Layer 4 of a small transformer language model trained on English Wikipedia (12 layers, counted from 0, width 64). Numbers have three digits each and are written without spaces.
A neuron's activation on a vector x is ReLU(weights . x + bias), where the dot is the dot product.
The model reads these tokens: " Guide" "\n" "-" " Lucky" " Dip" " (" "bl" "ind" " date" ")" "\n" "-" " Time" " Cap" "s" "ule" "\n" "-" " Hor" "osc" "opes" "\n" "-" " A" " rec" "ipe" "\n" "\n" "==" "Historical" " columns" "=="

The vector x that enters this layer's MLP at each token. A number n stands for (n - 500) times 0.0077.
0 " Guide": 561391379584645663628413632575479616404380619379439578644881417327507528579492512368651367421328395863508708559629528736322491528474387439374454496385566481398357306364562330660519592466526643
1 "\n": 581520392570435541730334617595547675458503612372256477482974448403523435481388562395586419494424447568495592450643508648426565616550417414379671375549611539471270260553465324625441566425726615
2 "-": 506458425595569508629346653671617678448397528319303463405826452467558474537366565413548422328336555644604474447797599679483546554580460405417606379521585543515281196607483291565557458475657661
3 " Lucky": 483597390617721494793348701514646602568201617273374446487732464527431463389431599351575493423331530762573505337634512594570555489690402473325632417476610444400370274647543309669577592380591476
4 " Dip": 599484412696746404615334656588579504480380681338418391552730485647444368545404527360662504383411600692468458371651409619577609525574452469319634357390691556461275170740568343618609562411592409
5 " (": 501497512587512586683324638532535605384384642278201521417800460661494480571361536346583482421459432587527524481696547730505579587590439319381583327454715563527359282591440334625617508383717554
6 "bl": 590420373492720478751311628609559543478428658352305600524655500553449478429558538318606530340322515598656491449718523610516648529602451428352551300518706230504430249704638301528588447421670375
7 "ind": 494587364558775428701308562657510505566373676301265563570672424491518493576478538386577475339482523582580458429719460432458629587545319474364693328423741445527332244722601336522539680372663493
8 " date": 566587421648522448570426450664533606487273695314155529650711478569560472543486550363630448333479508669676509483697378496493479589629415386370699343405800450447336259513549329551522536381725531
9 ")": 444667459572521399749315640644576604441370601280299510558892402580563502520467563382639553399403506644541547422606614634428550596562316402383589351469666549539279277551456321546436571369736513
10 "\n": 542561397612417515753355660568588674444508567290318537475931446468506431517369579399563490466400433615484563432671521642452540641555401412376659377552638512484319238598402328552455514414759591
11 "-": 482468434626563509664361686657639668447367507293332506381793478509549472561368556397530472316329581675589432426797580657479531563586456409414603386515594549535312181644456302523592430458675613
12 " Time": 508642488706547457551453570566608675479305562360324454458821470604470352494438503352640513322386539830601576398702424614515508489513404436317616316498746359444262318666519300607600529384660594
13 " Cap": 636547545627614365616327581512518534433240569231247484446735441597553481492402501399630428445343508738613447417649387677480555612516498466297691292509659476435417211766563361649676598432627562
14 "s": 570543450561665364557352698522524581468260698352183492524871503630487487472509478336634549392343549523669518419609466563476598592566429354362673348505599346630387228741473336614548624384612564
15 "ule": 532578488717737413719349730537467529484252591371245475579736525610524512440408534387667528336385513663523489369590477527520539567549387367297659350410783490591427235728440304654513561417614521
16 "\n": 528553435626449531719321690510579682425476553308293551469943474501517432475385528405557507417369416595496568430657485641451552623569416403370700380546682524489300254658389346558476549418736583
17 "-": 483473454647569501638337696628633670443370493304323511381810490523565464543371534396528483290303575656606443418788552681482540553573478405393633392513617529552316193666440322516601442453650615
18 " Hor": 530523488522674375655341676573567499493318522240321519505769493474545418570415570384599514447394436640479445477755471618512633621573432591264708391379514420363406228776515346533717605402728413
19 "osc": 645492372639672446670365661619501423479316642396285458491679443536573410505563526420523485338312453690627448412719492564445628610554389580359745317389615387568377117778432378556703531560588477
20 "opes": 625580430656680438693389701479580486465217635428266497597822506626518509489472580398548475418388535731570504406623518511501504590515335438353718319346709478576367203664319330581530603482631431
21 "\n": 541541414604428529719351701514600675438471538324289559453944482525532431498381535392545512447354408597486549425660519644441533626561391430374707401523676521484310237652371358543513536419748569
22 "-": 483468443629557501650356702631634666451362489303318516373812497543570467574377538390528493317300564655587427413787571670467523565582454411399639392498606536564328180670429337499634427455667589
23 " A": 518540461564522497694363700491524616496364587245238543490742455558472409517413586305546549468339425674450520381721553685533563511589406444447600441538584448605407196809428340603681612370650478
24 " rec": 657441558578560496713433583591480617437295637357153585442707508646455464510438567340580483456372407585705562456784492534487483599483462420344539357537632307509455161779557359587674501427599411
25 "ipe": 563490509717707437784398672518524482562249649364283497509757541594561406451444518375527517333391508737687493341603599547459582503521342355352703307445730423600444211657476358570536566386631420
26 "\n": 541538447622450525752361697507581674444478547306282582456938492531541407487377508372530541433377418603495551413649502625428539610558399415375691376551650547508324227655383364540515551407749554
27 "\n": 547544402621473558751363646541619677457461503325285535446947499512543401496368507367496504426371435623466549433657539658447524606542452432343671434549614501541368229613371355544584543364761556
28 "==": 478602385602486671689414667551641695505272559483262526511870532539512365530319596363507540353396539594554610425645507565328531642502541335260649584541647542608375233510399315514537484433681463
29 "Historical": 558694338676485579657369665575575553471308548489306484454737521437499403512341547396606495248421565890566606302705439653386584513399503442265707417425742464518388316577461366538703509434583520
30 " columns": 646630479616593426663384602549522532422210670461217528488757532485534473386482518398606471421384555889644642389684484648437503552444492431274637381371764403561439219580397416536466533363681445
31 "==": 552627430574510561684357676520564666423293602505221550559829528481479421545343598404578554402432628616617685353637411525262545656497464304298678574515725652594330292523420343525446473415643432

Each question shows the input weights of one neuron of the MLP. A number n stands for (n - 500) times 0.004.

n65 (bias -0.027): 526436470423530483518626355514539568395652520586512543383589390500576509382541369469566407414521609412653478678522419408538544513494527482513501560625524483564438446514540421252552487445448435
On which token does it fire most? 6 "bl"

n155 (bias -0.113): 576507511514462550535545293438428578486442434369541452512637499542553660355503553403301500379528523504395608725392489446558473377546620588436570597591489534539468671518435279367546478431540513
On which two tokens does it fire most, strongest first? 27 "\n", 28 "=="

n139 (bias -0.098): 416480501610448339548756362497490595601422611504533603379463308574429474384463584425336422473530457467428616483510461431537528346400686505392497439450649620373588428461548615342518483601571484
On which two tokens does it fire most, strongest first? 8 " date", 30 " columns"

n63 (bias 0.033): 532572402598507581508504388482578464459527495411375444399372570518458499540511391467604448506583363434477569559553667556662459488649522454615515556512404477562468629627468440360534409492542533
On which token does it fire most? 5 " ("

n95 (bias -0.078): 518478430525532469460467358540465518616506448449505507370600512587632509500478362476333398408529422511404443526425518493592452494404657464542650608565464423413480500491522418472376530412425649
On which token does it fire most? 27 "\n"

n93 (bias -0.003): 417460432343480468458631588293498634438581449554547534526480595357524423604376577426583317461485579505391589505424561411559394310553331493466518431519438478558590568531536350458588525389600515
On which two tokens does it fire most, strongest first? 23 " A", 0 " Guide"

n99 (bias -0.077): 381561717478554494499480385459612416547515364604414399602623603429521437425410431455528583490453568491572459412574529290518705452436610523580517598525496593363442441382589504550529615519463667
Its three highest activations, in order, are on tokens 31 "==", 28 "==", 12 " Time"

n90 (bias -0.096): 401468484517553512493668451404592467444527540454550498455430431381316503535620580453452536500394530527427556506512583417597413452420562393399543479522577499422605373483506540505624534560607479
On which token does it fire most? 3 " Lucky"

n98 (bias -0.072): 412598531565493509544603379455543552474591438396404464395485449557568540419540534681469604455544514518426621499626521488386469511517558609745516491415370427454433545565440393531470499498544478
On which token does it fire most? 10 "\n"

n173 (bias -0.115): 654462486585460485533438526478426484628501569587563577528516623350485505448448336554501524609534515428503581530517531536547474512498519448427564415604396536463538443340557339323374432494448534
On which two tokens does it fire most, strongest first? 1 "\n", 0 " Guide"

n83 (bias -0.040): 355503556407523479480435557536440506490457345452539485492554361628529487431451493630450414452591532311509510501506394566376491547651519554581647496490553403620505513481483408472505398598403570
On which two tokens does it fire most, strongest first? 17 "-", 22 "-"

n163 (bias -0.096): 428439505263495462517524620465517589509513361607554574567513503407453370544520476495376476456444589544461528539571567444526458510377507574525455447571511593583533437477617414444588411433514549
On which token does it fire most? 11 "-"

n103 (bias -0.007): 493545434428418540498537590556529398487554586516544507466519595526501543499555562523471475647520449322551490498397432540524382517589553436499550396470525560391494419574512557496472494326475478
On which two tokens does it fire most, strongest first? 1 "\n", 21 "\n"

n113 (bias -0.099): 498526499496488427537748491568468445475495629484534501444465482559418436464403583505256406421467549508466568534467434468407387480360562510487351426523634559463463403499485595492606547583514468
On which token does it fire most, and how strongly? 24 " rec", at about 1.2

n49 (bias -0.042): 510552416434454485489469567443483481452630527513551490543532707505505414580513556386360566616504481390419689456467380540523556562493344582556420421626641576497470566507538585345301469616537628
On which token does it fire most? 10 "\n"

n51 (bias -0.093): 475513510432403489348547499616604618509433540664412500509492633494494609442543483627547379405521545488472420504449432469369540590515533695514546492525581513501577483393387343475506442375486568
On which token does it fire most? 8 " date"

n104 (bias -0.068): 433429654468460512493514594469601438487535638487502622527467511618520489392432607504481506431473486449475529558536462421463479356509394557515513503441573509407451479608463632574586521431373479
On which token does it fire most? 24 " rec"

n7 (bias -0.039): 531614486429465377491580508335513613505554456546637495617372522498363521510435481446513383499409642486461650496527514530345498541578525615414567525441522327480574446522570480579546386515563447
On which token does it fire most, and how strongly? 6 "bl", at about 1.2

n131 (bias 0.025): 465536455479507505511459468593601406449513579610525534401526585467432558500508526523602578471449493451573398472551437419427511562564480550497373504297569556562538560514411535471544406616512500
On which token does it fire most, and how strongly? 19 "osc", at about 1.2

n133 (bias -0.069): 495332636396397474482487511440611574497524645561505491377505578288481420471553459327537371489531539483489469462507472488490432383539507499455443544592431459501642416559561511505529515513564452
On which token does it fire most? 24 " rec"

n170 (bias -0.068): 368403532598634483533426648525702584707415617752431487542353518596482497542551438343599483669486554329424658633457530566468442502531489482519450621527451562401431473237426627425460460572566466
On which token does it fire most? 28 "=="

n164 (bias -0.057): 470441616263517514473472502466440463622460483472614520550413477427375594575432523469527520567459549514472557512333399560527453533557424551365646485484500469544454419553382519561552357460514473
On which token does it fire most, and how strongly? 18 " Hor", at about 1.4

n125 (bias -0.068): 570437474614589578546572537603560433580489464470437523471458336556607465537482430532398505667670454397514623340553478517452520528497546496579471434308471331539418594556447510605454492453457610
Its three highest activations, in order, are on tokens 19 "osc", 7 "ind", 24 " rec"

n107 (bias -0.054): 431486489423543626462491482471590469335572418528472348375510363533495395481387534431582590454421481495526370439463503594555636525588526464554563598431515595336634575561496556519471457473346441
On which token does it fire most? 4 " Dip"

n157 (bias 0.011): 496453534296484511617529543554385468470505486430613529527299548480387402457552345470633494537713636514529502506442542359467397550475410519634576421614576473527508483540488327471477507462520441
On which two tokens does it fire most, strongest first? 7 "ind", 6 "bl"

n124 (bias -0.139): 375488406617483631483528503495429337566423459568497452411684524525481516471586420598535576490417310367544471533551501441554502483447402422619510559455505527488547486511552470560555539531494443
Its three highest activations, in order, are on tokens 19 "osc", 25 "ipe", 14 "s"

n156 (bias -0.045): 546556625496461344443404508518429516610401506552522337630425508445591398458493489397516444596601596516528572472542642487430499618426555590501524427550496396434571495430555537351508396557481564
On which token does it fire most, and how strongly? 30 " columns", at about 0.71

n151 (bias -0.042): 566501505547519475549487547264650386337538418471498529515533604507512442424526477414449513470587510424391641659321630450646448342605489610458471576544541632394481448438431322413513328460484528
Its three highest activations, in order, are on tokens 27 "\n", 26 "\n", 21 "\n"

n28 (bias -0.012): 494444587513604503452459577493431513441543584444565543560428588495551632443566562473578408329446533543499490514356542449464583508510410509496498499506560522546566575477317501446456416448540491
Its three highest activations, in order, are on tokens 15 "ule", 25 "ipe", 20 "opes"

n146 (bias -0.069): 321592536658502464418614496439523415379599468445401355565377441496571466542587450469537502519557401560545526751624481440498434607573515419504520427400453478496549628544597489341608443647500697
On which token does it fire most? 8 " date"

n172 (bias -0.000): 503533528638605443483379477453533419451442556593504410545420583460538529475525503482483544550540505431500515489511416397450470517539387494522507567563554491527541476547464538578412477471390442
On which token does it fire most? 15 "ule"

n97 (bias -0.158): 383573698589342468184514536255435631552441408659390435526499438606587736321608496349688427449495395483512506254653454402844622543545559475587425456493420369424412642531345495570566592640553862
On which two tokens does it fire most, strongest first? 12 " Time", 14 "s"

n81 (bias -0.031): 520509429573465544321378510339479393427467504411341409451488585472671335440471497532589640548471540342487526443471493427543495520559517439513461499535402556468422578511563645682485552477366510
On which token does it fire most, and how strongly? 14 "s", at about 0.9

n166 (bias -0.102): 428521625444472337548522577418312457533595472556489629626537397460579382388461506410504403661680554458583535441507492476528464484505417504548626519475600414366590552464503421537563474449493451
On which token does it fire most, and how strongly? 25 "ipe", at about 0.46

n160 (bias -0.034): 375497507441599501530460441480534548636598508512383558439404381652517486540391450495476447439542572474611491477469505593498526497596544451543313409510537440543455547493449561359515504475445456
Its three highest activations, in order, are on tokens 6 "bl", 5 " (", 7 "ind"

n106 (bias -0.060): 424523435461412488476432440516457514559361520469493488470488444467590513354438506617495521441369613450496646419465618537598517503532596459448570512631600410547476557448446699391501529580360512
On which two tokens does it fire most, strongest first? 29 "Historical", 30 " columns"

n189 (bias -0.067): 439550520573421422442380569487351438437464605594451556431609425573522471345451451452485463472433478420569311455559430519501459604514567566549385546413468502506506464371580612536408547391425508
On which two tokens does it fire most, strongest first? 14 "s", 30 " columns"

n29 (bias -0.070): 505302485395518620421677565526402481672497398472446467480513556430461515514499305623582632579424450508516442510425602329579472547372231600615626488606716468497563474393583289438498459337436466
On which token does it fire most, and how strongly? 25 "ipe", at about 0.76

n44 (bias -0.009): 558435483387506420387423460324465543504455429659432540477429421527537397496423494545459486495524515470603506450486441590529505576317515487530565527503542511578400430540565556529549453567505524
On which token does it fire most? 13 " Cap"

n162 (bias -0.115): 303408523433433516425424508499522578446529382464578540525518376500478363502487463379327433538512518543563580398503514498542465481523694483502486674569188488534485296313475415577489417512505539
On which token does it fire most, and how strongly? 28 "==", at about 1.9